Layer 5 of a small transformer language model trained on English Wikipedia (16 layers, counted from 0, width 128).
A neuron's activation on a vector x is GELU(weights . x + bias), where the dot is the dot product.
The model reads these tokens: "din" "and" " Marco" "s" " was" " re" "-" "elected" " for" " a" " second" " term" " as" " president" " on"

The vector x that enters this layer's MLP at each token. A number n stands for n times 0.044.
0 "din": 7 13 -3 8 28 38 12 -18 23 -52 30 15 -14 -22 -13 0 58 -34 -55 -13 15 -54 -3 -17 -10 15 -33 47 -12 25 -7 -12 -5 -57 -57 -84 12 -13 -8 55 -10 44 4 -3 -9 20 2 0 -2 -21 22 5 8 -40 1 8 13 29 35 27 -1 -22 -25 16 -6 -4 -5 17 -4 13 -14 7 3 -40 -33 13 -11 45 32 -17 12 -8 -14 40 39 38 -45 -13 15 62 -6 7 -20 34 6 -12 3 -32 -4 -9 -45 -22 -2 23 17 16 -22 -8 16 -14 22 19 -18 21 -45 9 39 35 -45 28 -27 26 8 31 14 -23 3 -3
1 "and": -15 6 27 -35 -3 24 -47 -11 22 -29 20 38 21 14 -32 6 31 -36 -17 2 23 9 -38 -36 2 35 -3 5 21 -21 -36 40 -23 -27 -22 0 -55 -23 -17 -8 -3 34 -1 -20 -20 92 -5 31 41 -43 11 33 8 -21 -11 27 18 -7 44 -9 1 8 25 4 29 10 27 -39 -15 37 -15 5 37 -14 30 -35 21 40 -16 -22 -37 28 -11 -39 0 16 4 -29 -31 -9 -11 6 -36 -9 1 9 -2 -38 -42 15 20 -13 -40 23 37 2 -35 32 -3 -12 44 53 -13 47 -38 19 -10 7 -14 43 -3 -46 3 33 -13 -31 -32 27
2 " Marco": 0 5 39 19 -17 17 -25 -17 5 -18 21 26 24 10 -9 -8 25 -38 26 2 36 -11 -39 -58 1 47 -26 -7 -17 -44 -5 28 -10 8 -5 7 -76 -5 -19 -9 -14 32 -10 -19 -11 82 -2 9 41 -15 4 15 -11 -30 -22 -2 7 -34 39 -3 -3 2 -8 5 24 41 22 -52 -4 -2 -9 24 45 -16 40 -18 15 65 -26 -4 12 21 19 -11 36 18 -6 -32 -44 -17 13 33 -41 29 -24 -12 -22 -51 -13 -28 21 -8 -28 33 39 10 -7 -15 3 -35 67 39 -27 31 -43 48 -18 17 -34 6 -7 -31 -3 33 -5 -7 -30 5
3 "s": -10 14 14 14 -5 5 11 -14 24 -16 -15 51 -7 10 6 -26 28 -24 -12 -20 31 13 -23 -59 4 25 -32 -17 19 -25 -23 10 -17 -1 -18 19 -44 -23 -3 -9 -17 59 14 -30 -1 90 2 26 28 -19 -4 7 -6 -50 -23 15 -2 -21 60 13 1 -1 31 -2 -7 22 9 -56 -8 13 4 45 15 22 7 1 18 54 -25 -51 -17 6 -28 -49 14 31 37 -29 -33 12 0 20 -27 -9 19 19 -5 -55 -11 3 2 16 -39 45 47 12 -34 9 8 -3 39 2 -4 48 -33 1 -16 36 -14 27 -38 -43 -21 23 16 -23 -23 -5
4 " was": -5 -4 25 19 -4 22 -5 36 13 -7 12 35 15 -6 -36 -30 39 -51 -11 -31 21 -13 8 -61 12 37 -32 33 19 -24 -42 37 -16 -21 16 15 -46 -12 7 -2 1 50 -15 -3 -21 84 17 28 39 7 5 23 18 -35 -17 8 1 -4 66 38 21 -13 -7 6 -9 13 9 -37 3 22 -15 44 49 -11 33 -19 -8 52 2 -53 -11 -5 20 -16 -52 25 23 -40 -12 -30 -27 -4 -19 -40 14 -7 -32 -53 -21 6 -5 10 -17 37 28 12 -12 -17 17 -41 24 -24 -26 52 -33 19 -18 9 -7 39 -16 -18 -1 25 1 -16 -28 3
5 " re": -19 -16 -1 -2 6 22 -37 25 12 -29 32 28 24 10 -12 -10 44 -25 -34 -43 9 31 -35 -58 16 26 2 0 40 -47 -56 46 -22 -16 17 -10 -53 -22 -3 -45 -12 68 -22 -18 -30 56 -16 23 20 32 21 -5 9 -38 -4 8 36 3 60 55 14 15 5 13 26 19 7 -28 0 29 0 49 39 -19 -1 4 -12 14 40 -3 -9 10 17 -31 -37 30 28 -43 -5 -20 -34 -2 -30 -14 7 -17 -45 -22 -18 -13 -15 0 -20 8 44 -9 -40 -15 22 -57 37 12 -11 1 -40 59 -12 0 -20 46 6 -12 -12 47 22 4 -9 -1
6 "-": -12 1 14 -2 -4 -8 -43 10 21 -2 35 35 49 11 -16 -23 48 -18 -23 -46 8 36 -36 -78 25 19 6 -18 -1 -27 -21 41 -14 -17 13 -9 -56 -33 -4 -3 3 53 8 -4 -14 82 -2 33 37 11 3 3 0 -51 -3 3 2 -21 55 -12 13 19 26 -21 21 5 36 -36 7 21 -26 18 35 -2 7 7 -6 11 31 -14 1 -8 3 -34 -18 6 8 -34 15 -17 -21 5 -17 -46 18 13 3 -44 -31 -8 -25 17 -43 20 12 -22 -60 -28 9 -35 25 7 -25 34 -30 26 9 37 -24 65 -2 -43 1 59 2 -26 15 16
7 "elected": -32 30 3 39 16 -4 -50 -14 -11 -15 42 17 18 10 7 -22 30 -13 -30 -14 2 4 -17 -24 15 20 25 4 8 -4 -46 60 -29 -21 6 -13 -38 2 26 -10 -3 40 4 -35 -26 74 -36 49 37 -7 -1 21 16 -12 -9 24 44 -30 43 8 24 6 -19 5 12 7 51 -3 10 -5 -29 28 22 5 -1 -17 15 49 18 -33 -25 -2 28 -44 -58 44 7 -30 -17 -7 -66 17 -19 -10 -5 5 -19 -37 -35 -24 2 -34 -24 17 44 -8 -18 2 6 -49 51 35 -36 28 -42 17 21 2 -50 49 -7 -36 -33 29 -2 -14 -2 8
8 " for": -12 22 14 34 38 -21 -7 47 8 -42 12 38 20 -7 -18 -31 28 -25 -16 -16 25 12 3 -69 16 -1 1 47 5 -16 -49 54 -36 -24 1 5 -32 -20 2 -10 7 34 -14 -5 4 86 -18 29 8 18 7 11 -16 -28 -12 3 15 16 47 10 8 17 -1 -4 16 14 -8 -58 1 33 -18 20 33 -1 11 -18 -5 15 21 -8 -44 6 -13 -34 -28 9 20 -26 0 -17 -25 38 -35 -27 29 11 -13 -45 -16 17 -2 -34 -32 12 59 -7 -71 35 14 -36 48 10 -21 22 -35 32 -1 -13 -47 21 3 -39 -12 34 22 4 -14 14
9 " a": -18 23 10 55 6 -28 -10 38 -11 -14 35 55 20 7 -26 -20 43 -24 -27 -37 14 27 -27 -65 41 39 -40 49 -10 -23 -45 35 -19 -3 2 7 -39 -16 33 -8 -19 35 -20 5 -23 84 -2 20 46 -19 -5 4 2 -32 -16 10 -10 -3 33 18 25 -10 13 8 1 -16 7 -56 0 8 -10 33 16 -2 18 3 13 12 33 -33 -15 5 13 -17 -24 14 15 -43 -13 -17 -18 29 -21 2 -7 -1 8 -40 12 1 9 10 -16 34 38 15 -71 -1 9 -37 28 -16 -35 31 -38 25 10 -14 -34 13 -23 -37 -5 51 -34 -3 9 11
10 " second": -39 -7 19 28 2 -15 -26 13 16 -26 32 31 33 -3 -5 -16 54 -26 -31 -28 3 24 -18 -67 24 36 16 -14 28 -66 -73 61 24 -15 11 -3 -62 -16 28 16 2 20 -6 2 -15 66 -19 31 19 -16 -8 6 26 -22 -16 40 9 -57 47 31 39 -14 14 9 -17 11 22 -25 -3 8 -26 34 29 -6 11 -13 6 -5 -3 -7 -20 2 -8 -22 -35 18 19 -42 -23 -9 -18 24 -24 1 -2 5 -33 -30 -2 10 14 -9 0 28 33 -9 -52 30 13 -48 33 21 4 21 -47 10 12 1 -35 48 -11 -16 -20 44 3 -13 1 -2
11 " term": -23 7 36 -10 -8 6 6 2 10 -15 57 23 33 16 2 -4 32 -8 -3 -41 30 8 -36 -68 32 2 7 -11 7 -20 -61 55 -19 -42 -15 -8 -68 -9 13 -8 8 52 1 11 -32 63 -14 27 11 -19 -4 -4 -9 -36 -10 11 43 -21 51 38 11 7 11 -1 2 19 42 -2 -10 13 -29 17 39 -10 23 -17 4 0 22 -5 -22 2 -14 -57 -55 10 36 -30 -33 -25 -13 17 -27 13 -8 -13 -5 -30 36 -14 1 5 -7 8 40 -24 -26 9 -9 -74 28 -6 46 -2 -41 14 24 5 -32 50 0 -33 13 23 19 1 -25 29
12 " as": -45 19 33 18 1 -27 6 28 0 -27 44 50 43 -20 -20 -16 40 -34 8 -17 18 10 4 -71 19 4 -5 41 10 -1 -59 52 -22 -23 -13 -6 -53 -16 8 -25 -2 42 -13 -7 -3 81 -21 12 10 -8 4 19 -1 -38 4 -4 6 -20 56 42 17 27 4 -4 3 16 19 -19 5 5 -34 11 64 2 52 -7 1 -3 28 -19 -27 -27 5 -45 -40 0 -8 -27 1 -16 13 28 -27 -7 28 -5 -18 -51 -23 5 -13 39 -20 17 51 -19 -61 -3 -11 -19 30 -5 5 4 -29 0 4 -4 -32 17 -9 -40 13 19 14 2 -19 18
13 " president": -9 12 15 25 9 -16 -5 -25 -3 -26 29 41 23 -23 8 3 43 -9 -7 -21 23 -5 -36 -94 13 -1 0 5 2 -30 -18 38 -18 -15 -5 -20 -75 -29 20 -14 -11 27 5 -14 -9 68 -10 42 20 -1 -16 4 21 -18 -29 13 13 -53 46 25 18 -15 9 -3 22 29 51 -21 25 9 -12 12 34 -4 41 -5 8 30 25 -10 -18 -17 29 -59 -16 44 31 -39 -39 -29 21 22 -25 2 -4 -11 -11 -35 -29 -11 13 -21 5 24 42 -1 -20 20 12 -47 58 4 -14 1 -43 25 -6 26 -48 49 12 -24 18 8 7 -4 -50 -1
14 " on": -16 11 11 24 15 -31 -18 38 -8 -36 16 51 31 -25 -14 -26 38 -31 16 -16 9 -1 18 -64 36 4 17 38 8 -36 -56 41 -48 -6 -9 23 -65 -27 -2 -23 -27 44 -1 3 11 74 -9 25 17 6 29 -8 -27 -44 -32 -8 -5 7 41 35 37 31 11 12 11 -25 6 -34 2 33 -30 71 33 8 30 -4 -28 22 21 -13 1 -21 -4 -14 -28 12 20 -32 -2 -14 -30 32 -26 -24 18 -1 -12 -46 -12 -2 -8 -25 -32 43 39 13 -65 12 19 -31 55 0 1 -6 -27 7 9 13 -47 29 -1 -25 -21 7 30 -5 -4 19

Each question shows the input weights of one neuron of the MLP. A number n stands for n times 0.0061.

n313 (bias -0.092): -22 1 -31 33 -36 -11 10 39 -45 22 -2 -23 26 -39 -47 -3 27 -16 8 48 14 -45 -26 3 29 -3 -9 33 -25 13 -2 0 32 -13 32 -21 -9 5 10 -27 53 -24 8 -32 31 -50 23 24 -32 -10 4 1 28 6 -4 -7 25 -12 31 -37 -14 -20 44 4 -19 14 -13 -5 -20 25 15 35 -7 30 27 -3 -5 13 -3 33 2 35 -5 9 -16 7 2 14 7 26 0 -6 -34 -3 -4 -11 -20 28 -16 -4 25 -21 15 8 -4 24 -25 -46 -25 27 2 -11 30 16 -41 -50 -5 -11 8 42 6 15 -25 -6 -33 -20 15 5
On which token does it fire most, and how strongly? 10 " second", at about 0.16

n84 (bias -0.072): -7 -25 6 6 -5 31 11 2 13 -13 -17 23 -20 -5 -6 29 19 -31 -13 18 -8 -30 8 -1 21 12 39 -13 10 8 -11 -1 19 -1 -14 28 -1 25 -3 -25 21 1 -15 27 -27 -16 -2 -8 -16 17 -18 19 -10 3 28 -21 5 -1 26 -9 -10 20 14 -20 -47 3 3 -19 -10 -6 16 -5 2 -7 -9 -17 -51 -24 -18 15 -5 3 34 31 -14 24 11 -11 19 16 36 28 -11 12 4 51 18 0 -9 -36 -4 -28 -16 -16 -3 -19 -16 -8 19 3 29 -11 17 -13 1 11 14 14 -7 -3 16 24 -15 -37 -8 0 13 24
On which two tokens does it fire most, strongest first? 14 " on", 0 "din"

n287 (bias -0.092): -2 2 -53 -33 -18 -14 -4 14 -15 -30 -6 5 -1 -14 61 12 -34 22 5 5 35 11 1 2 37 -23 -7 7 1 -20 -5 10 -23 -18 17 -2 -4 -32 45 21 7 6 -20 -5 -7 -60 -21 10 -6 21 21 27 16 -27 -25 -7 -36 29 25 12 13 -16 2 12 -18 6 7 1 16 -1 -12 25 -26 -4 24 -34 -7 21 34 20 -29 -31 -25 4 24 25 -11 0 9 -1 19 -33 -19 11 -32 -3 33 13 -3 0 35 -11 -19 3 23 15 6 5 -20 -2 13 -7 30 8 8 32 -5 8 4 -7 11 24 -8 -1 -6 1 -3 -17
It fires most on token 13 " president"

n193 (bias -0.178): 5 30 6 19 -13 54 9 1 7 37 11 -19 -33 -13 9 -17 6 2 6 -20 -8 -16 -3 25 0 20 -16 -9 5 0 3 45 -23 -22 24 6 19 56 -39 51 -18 40 35 -2 -20 -68 -3 52 1 7 -37 -19 -40 39 -7 8 13 -7 -9 19 48 -10 -46 -6 3 -12 -20 19 -21 20 18 5 -18 -22 45 -9 36 1 7 -7 -15 -13 11 4 6 -1 28 -34 -8 23 3 -29 -41 -20 -9 7 14 17 -59 -5 -11 -9 -10 11 27 9 9 -17 9 6 -11 -15 -25 6 15 -13 -14 6 22 5 25 -10 -29 -4 15 -45 -7 19
Its three highest activations, in order, are on tokens 7 "elected", 4 " was", 0 "din"

n224 (bias -0.082): -29 31 31 -22 9 9 -4 10 16 9 2 17 -5 -18 28 6 -2 -19 -13 5 -13 -14 62 -1 10 42 10 0 -1 7 41 -4 -2 29 14 32 6 13 -18 2 1 35 -21 -25 -15 2 9 -10 0 8 -36 22 22 -1 -17 20 -12 -12 10 -45 -32 13 -37 -24 -1 -2 10 11 17 37 -7 6 -18 13 -41 37 4 12 39 -12 -8 -12 -1 15 2 -23 8 -24 -15 17 2 -27 7 25 -10 10 26 -12 1 0 -24 -4 -35 14 18 -31 -13 23 -14 10 -22 -10 -11 -10 0 -27 -1 -23 2 -28 12 2 10 26 2 -26 -25 -2
Its three highest activations, in order, are on tokens 3 "s", 0 "din", 6 "-"

n361 (bias -0.110): 15 18 -3 0 -2 -30 28 13 -4 42 14 -21 -8 39 9 -9 0 -27 -23 -33 -13 -5 -17 29 -6 7 -8 48 -12 13 13 19 38 4 21 -22 20 -12 16 -19 20 22 -4 21 12 20 -25 -21 50 7 -12 -15 -5 -4 16 0 39 -7 -41 1 -2 0 -13 -37 10 -16 16 -50 -13 -19 23 2 7 19 -5 22 2 -31 -30 -17 -21 9 24 15 3 -24 -25 -3 0 31 -7 22 50 41 1 -18 -28 -23 28 11 -21 -17 14 -11 4 16 -25 -19 17 19 -7 -16 23 -13 -31 -28 8 -4 -13 -19 -7 21 -11 -15 5 2 -11 13
On which two tokens does it fire most, strongest first? 9 " a", 0 "din"

n134 (bias -0.117): 30 -1 8 -11 -14 -11 42 24 -1 24 -39 -26 26 33 5 -44 -19 -15 3 4 -1 -3 2 -5 5 9 -10 1 34 20 -10 -56 33 -11 6 -30 14 38 -18 -21 -15 7 14 32 4 30 21 25 22 13 4 24 25 -15 33 -9 20 -13 -20 -27 35 24 10 7 -30 -27 3 -23 0 -39 -23 8 -3 7 -40 46 -5 6 14 -40 -14 9 44 13 3 -35 0 14 -10 -18 -22 0 -6 -27 -5 29 7 13 -8 -7 -6 -28 9 -22 -12 45 8 38 29 -8 3 -38 -4 2 -28 -26 10 6 27 29 -2 7 -12 37 3 -21 42 -17
Its three highest activations, in order, are on tokens 4 " was", 6 "-", 9 " a"

n196 (bias -0.119): 3 -10 30 -17 -26 2 -13 1 12 -27 6 14 0 5 -8 19 -31 -1 4 0 -2 39 -7 14 -35 5 -49 -22 -14 -8 21 6 -14 32 25 25 32 -26 7 -33 9 9 7 -18 5 -51 -11 0 -7 -25 21 -12 15 -17 4 40 -25 -6 -10 17 1 31 -7 17 25 -35 -21 -3 41 15 -4 -47 -3 -29 -18 18 -17 42 -4 32 0 2 -16 3 17 21 12 11 -3 2 42 -19 17 -6 -10 -26 11 -11 4 0 -2 21 7 53 20 39 -28 13 42 12 18 3 -9 6 -3 -5 18 -28 -12 -12 13 -20 12 -19 -10 -4 -15 -27
It fires most on token 2 " Marco"

n277 (bias -0.114): -5 -9 -24 -30 26 6 7 -11 -40 -9 0 -24 42 -3 -33 13 -13 -12 -6 22 -24 18 13 3 7 31 28 48 -11 -13 44 50 -30 -4 -17 3 1 -2 -5 18 21 5 -61 3 -4 -21 -10 -9 7 -15 16 -5 -8 6 2 4 -21 -3 19 -10 -26 21 40 16 14 20 -46 12 37 6 -2 -12 -19 -29 -17 -23 -19 -26 43 16 -13 16 14 -6 13 -30 -49 21 17 18 3 -18 20 -28 12 56 -12 -35 -7 20 20 -33 1 3 0 -31 -21 20 17 3 38 -14 3 3 -33 -28 -5 -22 1 -3 54 -11 11 42 -20 10 31 -16
Its three highest activations, in order, are on tokens 8 " for", 1 "and", 6 "-"

n40 (bias -0.166): -6 -9 6 -8 -30 4 19 -25 -10 29 20 -13 12 24 30 -17 -38 1 20 -10 -3 -2 -43 -22 18 -4 28 30 -15 -12 -2 2 1 4 7 -51 1 -13 -32 -19 14 42 -22 27 7 -4 -26 -2 7 30 -29 -32 11 10 15 -15 -6 28 48 -8 21 12 32 7 -30 -19 -10 40 -21 5 8 15 -19 18 -12 3 13 -24 19 11 50 -65 -31 -7 -13 -9 -18 5 17 10 38 4 1 -40 26 -3 27 -3 22 2 12 -30 -19 7 5 -6 -10 30 -3 -1 16 -12 3 19 27 18 -17 -21 2 -13 19 -37 -3 3 -20 -17 22 -5
On which token does it fire most, and how strongly? 6 "-", at about 1.7

n302 (bias -0.086): 5 26 -4 5 46 10 -29 18 -31 -12 -24 -31 8 -10 -18 19 -10 25 29 -31 13 10 -9 4 -29 7 -46 -13 17 47 5 -3 19 -3 -1 -6 26 -1 -17 1 27 -26 -15 7 3 2 2 -42 30 -3 16 1 12 14 19 8 -9 -16 31 28 25 20 -5 -11 -8 26 11 -14 23 -48 4 7 -18 -38 -14 -27 -28 -28 -15 4 22 19 -6 -7 -29 -5 22 -2 -5 0 -9 26 -12 -24 6 33 -1 -39 -13 -10 19 -19 14 -15 0 4 50 7 -2 -2 -7 -3 14 0 -2 -14 24 -21 41 4 -31 -10 36 23 22 1 -47 21
On which token does it fire most, and how strongly? 4 " was", at about 0.16

n58 (bias -0.067): 26 21 -4 -3 9 4 -15 -19 16 2 -1 -7 -26 20 8 -33 -9 28 21 -18 -11 -1 0 -14 -10 -18 35 7 -56 0 -2 -3 16 -29 27 37 -23 19 41 4 -7 4 32 -26 -8 -23 19 35 -73 0 -3 11 -8 18 0 1 22 14 57 11 -26 18 -1 20 29 -24 7 -7 14 -28 9 37 -12 -30 -5 -31 8 -14 -21 -1 3 -8 1 7 23 -18 -57 4 -7 2 -39 15 10 -16 -18 0 17 -3 25 -33 -10 -17 38 -1 -10 -11 -14 18 -5 -4 -1 21 -9 -19 -9 9 14 36 -5 19 -5 5 -10 -23 8 -19 14 15
It fires most on token 7 "elected"

n303 (bias -0.215): -34 18 15 -33 -26 -17 -5 -33 -40 -7 13 -25 -12 25 -16 -34 -27 6 13 14 -18 -24 33 2 -24 -10 40 26 27 -20 38 26 -1 20 -9 10 -2 15 -9 -12 -18 33 3 41 20 -40 22 -33 23 -19 -30 -8 2 4 28 3 12 14 1 31 6 9 -29 0 -26 -2 18 17 14 6 -13 -1 -10 10 30 3 -19 -3 -17 38 -10 18 32 30 -25 14 -22 -24 2 -21 11 -18 -22 8 -13 -21 11 -8 32 0 -8 11 4 -12 16 -24 -28 34 10 1 1 -62 -15 1 -5 14 25 15 -36 29 21 8 -20 6 27 -5 8 5
Its three highest activations, in order, are on tokens 11 " term", 14 " on", 12 " as"

n10 (bias -0.032): 3 -12 -16 -4 -15 4 -18 2 -28 27 40 -16 4 8 24 14 -1 1 17 -11 20 -4 31 -9 10 -6 10 -18 5 4 26 -17 2 19 5 -10 -21 -3 -6 -18 7 -3 -17 -4 -27 -5 7 -15 -10 -5 7 11 12 36 8 35 -1 -1 -51 36 33 12 11 -10 -15 -13 13 -8 8 5 7 -17 -19 -12 13 12 -11 15 26 -2 24 -6 -2 34 23 1 33 -4 15 -12 4 4 -9 -1 13 0 -29 25 -21 25 -15 -31 -36 2 -11 3 -15 20 -23 -41 9 7 18 -25 -28 9 -3 15 -17 12 -3 26 -11 19 -17 -2 45 -3
It fires most on token 5 " re"

n172 (bias -0.103): 2 3 -7 0 2 -22 8 -9 54 -4 14 -12 -1 -9 -24 -22 27 13 17 16 -13 35 4 -22 -29 -25 -24 10 -3 9 13 -11 4 6 -4 -16 -22 40 8 7 -1 26 10 -6 -12 -18 23 -22 2 12 -4 0 37 25 4 26 -13 -8 18 10 10 12 13 -3 30 20 -15 19 7 -23 5 -40 28 -35 -13 19 33 -21 -2 -4 22 -34 -6 4 -14 8 -27 -32 -28 5 8 -33 44 -2 12 -29 7 -16 -6 4 19 23 7 -1 -33 36 -8 -18 2 -6 8 4 -20 -25 -33 10 -39 -29 9 -16 25 17 6 -21 6 47 9 -18
On which token does it fire most, and how strongly? 13 " president", at about 0.16

n206 (bias -0.018): -29 -9 2 -27 10 26 -3 -46 10 -12 34 -21 -14 -30 -32 22 -14 25 -4 21 8 -14 1 19 43 23 26 20 30 7 13 -4 -7 42 -27 -31 -11 -6 32 23 -12 -29 6 -2 -29 23 3 0 18 -2 -27 29 -1 16 -1 25 -24 -2 19 -1 19 1 -23 -8 -2 -16 -21 -6 1 -17 6 40 -2 -9 17 -40 10 14 -1 45 -1 1 16 -11 3 -3 -13 -42 -15 -16 34 -24 12 -16 28 40 -17 31 12 -8 -32 -25 -5 -5 -21 13 24 6 14 -13 9 -31 49 7 0 15 -14 -53 -11 -12 -6 -13 -2 -19 -18 -21 -1 -18
On which two tokens does it fire most, strongest first? 1 "and", 13 " president"

n258 (bias -0.043): -19 18 57 -14 46 42 27 -12 -25 31 -21 22 -28 -8 24 -7 -13 -2 13 -14 -8 -17 -11 -4 5 0 18 5 -9 23 16 -3 15 3 -35 6 13 16 -20 28 9 -14 2 -4 1 -34 3 -13 2 -22 -11 -5 -3 -4 32 -13 -6 5 3 -13 14 -69 12 -1 7 -11 -10 42 7 8 39 2 6 31 3 4 9 5 -13 20 -11 21 -24 -44 12 1 18 29 -1 -1 -15 -2 -34 -14 1 1 34 -55 -8 34 1 -26 -50 15 -4 -4 -3 10 16 -6 -12 -5 -16 -21 14 -2 5 29 29 11 -26 -20 -29 16 37 -30 -2 -4
On which token does it fire most, and how strongly? 3 "s", at about 1.6

n199 (bias -0.121): -17 31 -13 10 -38 -11 16 0 -26 4 -21 -19 6 -6 12 -6 -18 -33 -4 20 27 13 17 22 -13 10 -15 16 25 -19 18 -10 14 4 26 -21 8 -8 8 -1 15 40 -18 7 -27 -42 49 -18 -18 15 -3 -39 5 30 -27 -6 36 -30 37 8 21 -6 -30 27 -1 -10 21 19 47 24 -50 -25 15 -4 -4 23 -18 -16 18 17 -16 6 -17 4 2 -4 24 21 30 -38 -6 -57 -12 -11 16 23 5 -20 76 10 -2 -6 -4 26 -2 -27 -48 24 1 15 1 -1 37 -26 -46 1 5 15 -25 -5 25 -4 -11 17 -39 3 28 12
It fires most on token 11 " term"

n126 (bias -0.122): 13 -5 11 -26 -21 24 -3 -14 -10 38 -12 8 -9 15 -19 -22 -7 29 -3 -24 4 13 -1 -21 20 -1 6 -10 16 40 40 -18 17 -19 -1 2 8 -9 15 -4 -11 -5 19 1 -26 -44 -4 9 24 27 7 45 41 -22 -23 51 10 0 -24 -22 -38 6 26 8 2 -6 17 -10 -17 6 -15 -16 -22 -62 -5 -16 -9 -20 -1 3 -65 25 -15 -7 -32 3 22 -2 21 32 35 34 40 37 -1 -5 -16 -63 -5 24 32 -28 11 18 9 -7 21 -14 3 68 26 -37 17 3 -10 -3 -5 27 -10 3 6 -22 12 -16 37 -48 -23 33
On which two tokens does it fire most, strongest first? 1 "and", 3 "s"

n34 (bias -0.073): -10 -12 16 22 25 -9 11 10 -5 2 3 -18 -8 -2 -34 -1 -45 11 31 2 7 -30 27 22 52 -3 26 33 -5 0 -23 2 14 -25 -37 6 -7 2 -3 -9 -10 -1 -5 44 -5 18 46 -17 19 16 -46 5 10 -9 41 -11 16 44 -4 -5 -13 -14 -11 -40 7 -32 -15 24 11 -16 3 35 10 -12 7 -13 -58 -27 -6 -1 20 15 25 5 1 12 -12 25 -31 4 9 61 -62 -6 -63 12 27 19 1 19 -12 -17 -21 11 -3 -8 11 14 -1 -33 23 -51 23 -40 -10 -19 18 -17 38 20 12 -4 -12 38 36 -12 -14 -24
On which token does it fire most, and how strongly? 14 " on", at about 1.9

n251 (bias -0.187): 17 38 26 8 -22 18 22 33 -9 1 -15 -9 13 19 -18 7 -47 6 -2 47 9 -19 -5 -22 25 6 11 6 2 17 -5 -22 -8 -31 -3 16 -21 19 14 -14 -15 -28 19 49 56 16 -38 24 -12 -24 -30 -2 -19 18 4 -19 -5 5 24 -3 -46 4 -12 28 -24 50 13 -20 -13 -24 -26 27 -47 -15 -20 -10 -14 -18 25 -9 14 -24 -14 42 57 8 6 -29 3 20 6 -4 16 7 12 -22 -29 -4 -6 -38 -63 15 -30 -4 10 -31 7 -29 6 -13 -10 18 9 -6 52 -25 51 1 31 -15 -20 8 26 28 -3 -27 -1 -19
On which token does it fire most, and how strongly? 0 "din", at about 1.4

n316 (bias -0.171): 11 40 -12 14 -31 20 -13 19 -33 7 -41 7 5 9 -23 14 -1 -16 -5 -38 0 -53 -1 16 26 20 -9 3 -38 -2 1 22 6 -27 -27 48 34 21 12 -22 35 -15 10 4 30 22 -31 -2 -10 -29 7 -16 -2 20 6 1 -57 10 12 20 -2 8 9 25 -9 12 14 14 -10 -13 -15 12 -33 -10 -25 -5 -19 -22 6 -21 -4 -8 -19 0 32 11 10 24 27 12 -3 -10 -9 -36 17 -38 -14 26 8 -16 15 -25 -16 26 32 8 64 -27 15 -34 -2 8 7 8 14 -27 -1 3 16 23 -17 5 -10 -6 -36 27 -9 19
It fires most on token 4 " was"

n326 (bias -0.172): 6 -30 -11 23 -55 -5 10 13 -1 45 -14 11 11 15 16 -32 -44 18 -23 -30 -37 -32 -35 3 7 5 1 -36 -10 54 32 16 5 -11 9 -38 -20 28 9 32 19 7 21 46 1 58 -14 24 21 2 -1 -4 -12 -3 10 41 -1 -31 -29 -19 8 14 10 24 10 3 -1 11 -3 -16 17 12 29 -7 -1 41 8 -22 -1 -7 -5 2 -5 3 -2 3 -11 17 13 12 16 40 4 12 9 -16 24 44 12 9 -44 -4 -14 -4 -60 -14 7 -29 28 -20 -2 -35 -18 -10 3 -23 3 20 -22 1 -31 -18 -28 19 -18 -22 11 -14
On which token does it fire most, and how strongly? 6 "-", at about 1.9

n343 (bias -0.166): -22 27 22 -2 -31 -34 35 27 -45 11 19 -3 23 -24 -95 -7 -45 -27 19 -5 -16 -36 -7 12 43 -27 12 1 -10 4 -20 53 -23 -34 17 -51 14 -26 1 0 23 19 3 -7 5 -13 -8 -44 -2 6 -7 12 -26 22 18 -2 13 -5 7 3 -26 -12 9 -28 17 3 1 35 -23 -13 -32 -22 -35 66 48 12 -7 -39 15 16 11 -11 -9 6 14 29 -3 -4 -7 2 16 -9 26 -30 -1 19 18 47 -8 14 4 -2 -27 5 14 -35 28 13 26 -6 10 18 -6 1 20 15 10 -32 -44 3 -21 -3 -21 28 -50 26 20 -15
On which token does it fire most, and how strongly? 12 " as", at about 1.7

n382 (bias -0.050): 2 -10 13 -27 -4 42 10 2 9 28 -22 6 11 -13 1 7 -8 -7 -12 14 -22 -13 -8 -13 11 -35 31 -20 11 -3 1 -32 -9 -1 22 20 24 23 9 -19 15 -12 36 -20 -25 -18 4 6 28 9 4 -7 16 -9 16 -12 5 -40 6 10 -24 23 5 44 9 27 -3 10 6 28 -5 19 -32 7 18 -15 -19 -31 -4 3 -14 -7 -8 -42 1 -25 8 -27 7 21 33 -26 -11 2 14 -12 -9 -26 -12 -17 -15 9 -36 15 22 6 20 16 12 36 -14 -1 23 12 -3 -23 2 -10 -1 9 -3 8 4 28 -10 -33 -8 10
It fires most on token 3 "s"

n35 (bias -0.021): 21 -3 -7 19 -14 -1 3 18 -41 -12 28 -24 -14 1 -25 -17 20 -13 -15 -3 0 20 -27 0 13 33 12 -24 9 11 27 -45 -31 -13 7 -5 -17 -17 -3 5 3 -5 0 -28 -11 -12 36 6 -7 1 2 41 -1 42 11 11 -21 10 -23 -11 6 -12 10 -24 -16 -30 -42 49 34 -11 25 6 45 22 24 -19 -34 -11 38 11 4 -28 -19 -11 23 19 10 -18 -1 25 -13 34 -24 -46 -8 12 15 -16 -2 22 -1 -25 -16 -8 -28 -19 19 16 -36 -21 -23 58 43 -9 31 -26 13 31 -16 21 9 -3 30 -10 -15 15 30 17
On which token does it fire most, and how strongly? 6 "-", at about 0.13

n38 (bias -0.058): 42 -34 20 35 -55 -12 -30 19 13 6 -20 -12 -2 11 1 3 4 16 23 -18 -22 -16 20 -6 -20 2 -2 29 3 -13 -14 -14 16 -39 -5 -19 4 18 -7 42 -5 -6 -3 -7 10 -12 -12 33 1 -35 -31 24 -11 -21 -4 13 2 -11 -23 9 7 1 9 -6 -48 -1 1 -12 27 24 19 20 14 18 -4 7 45 12 -26 4 -27 19 -9 40 9 -9 7 -23 -24 -4 53 12 -4 16 -1 -8 8 19 6 -7 10 -23 -22 14 2 -12 27 1 20 32 5 -35 30 -13 -33 -10 -15 -34 1 13 -16 27 2 -5 0 -33 41 2
On which token does it fire most, and how strongly? 10 " second", at about 0.58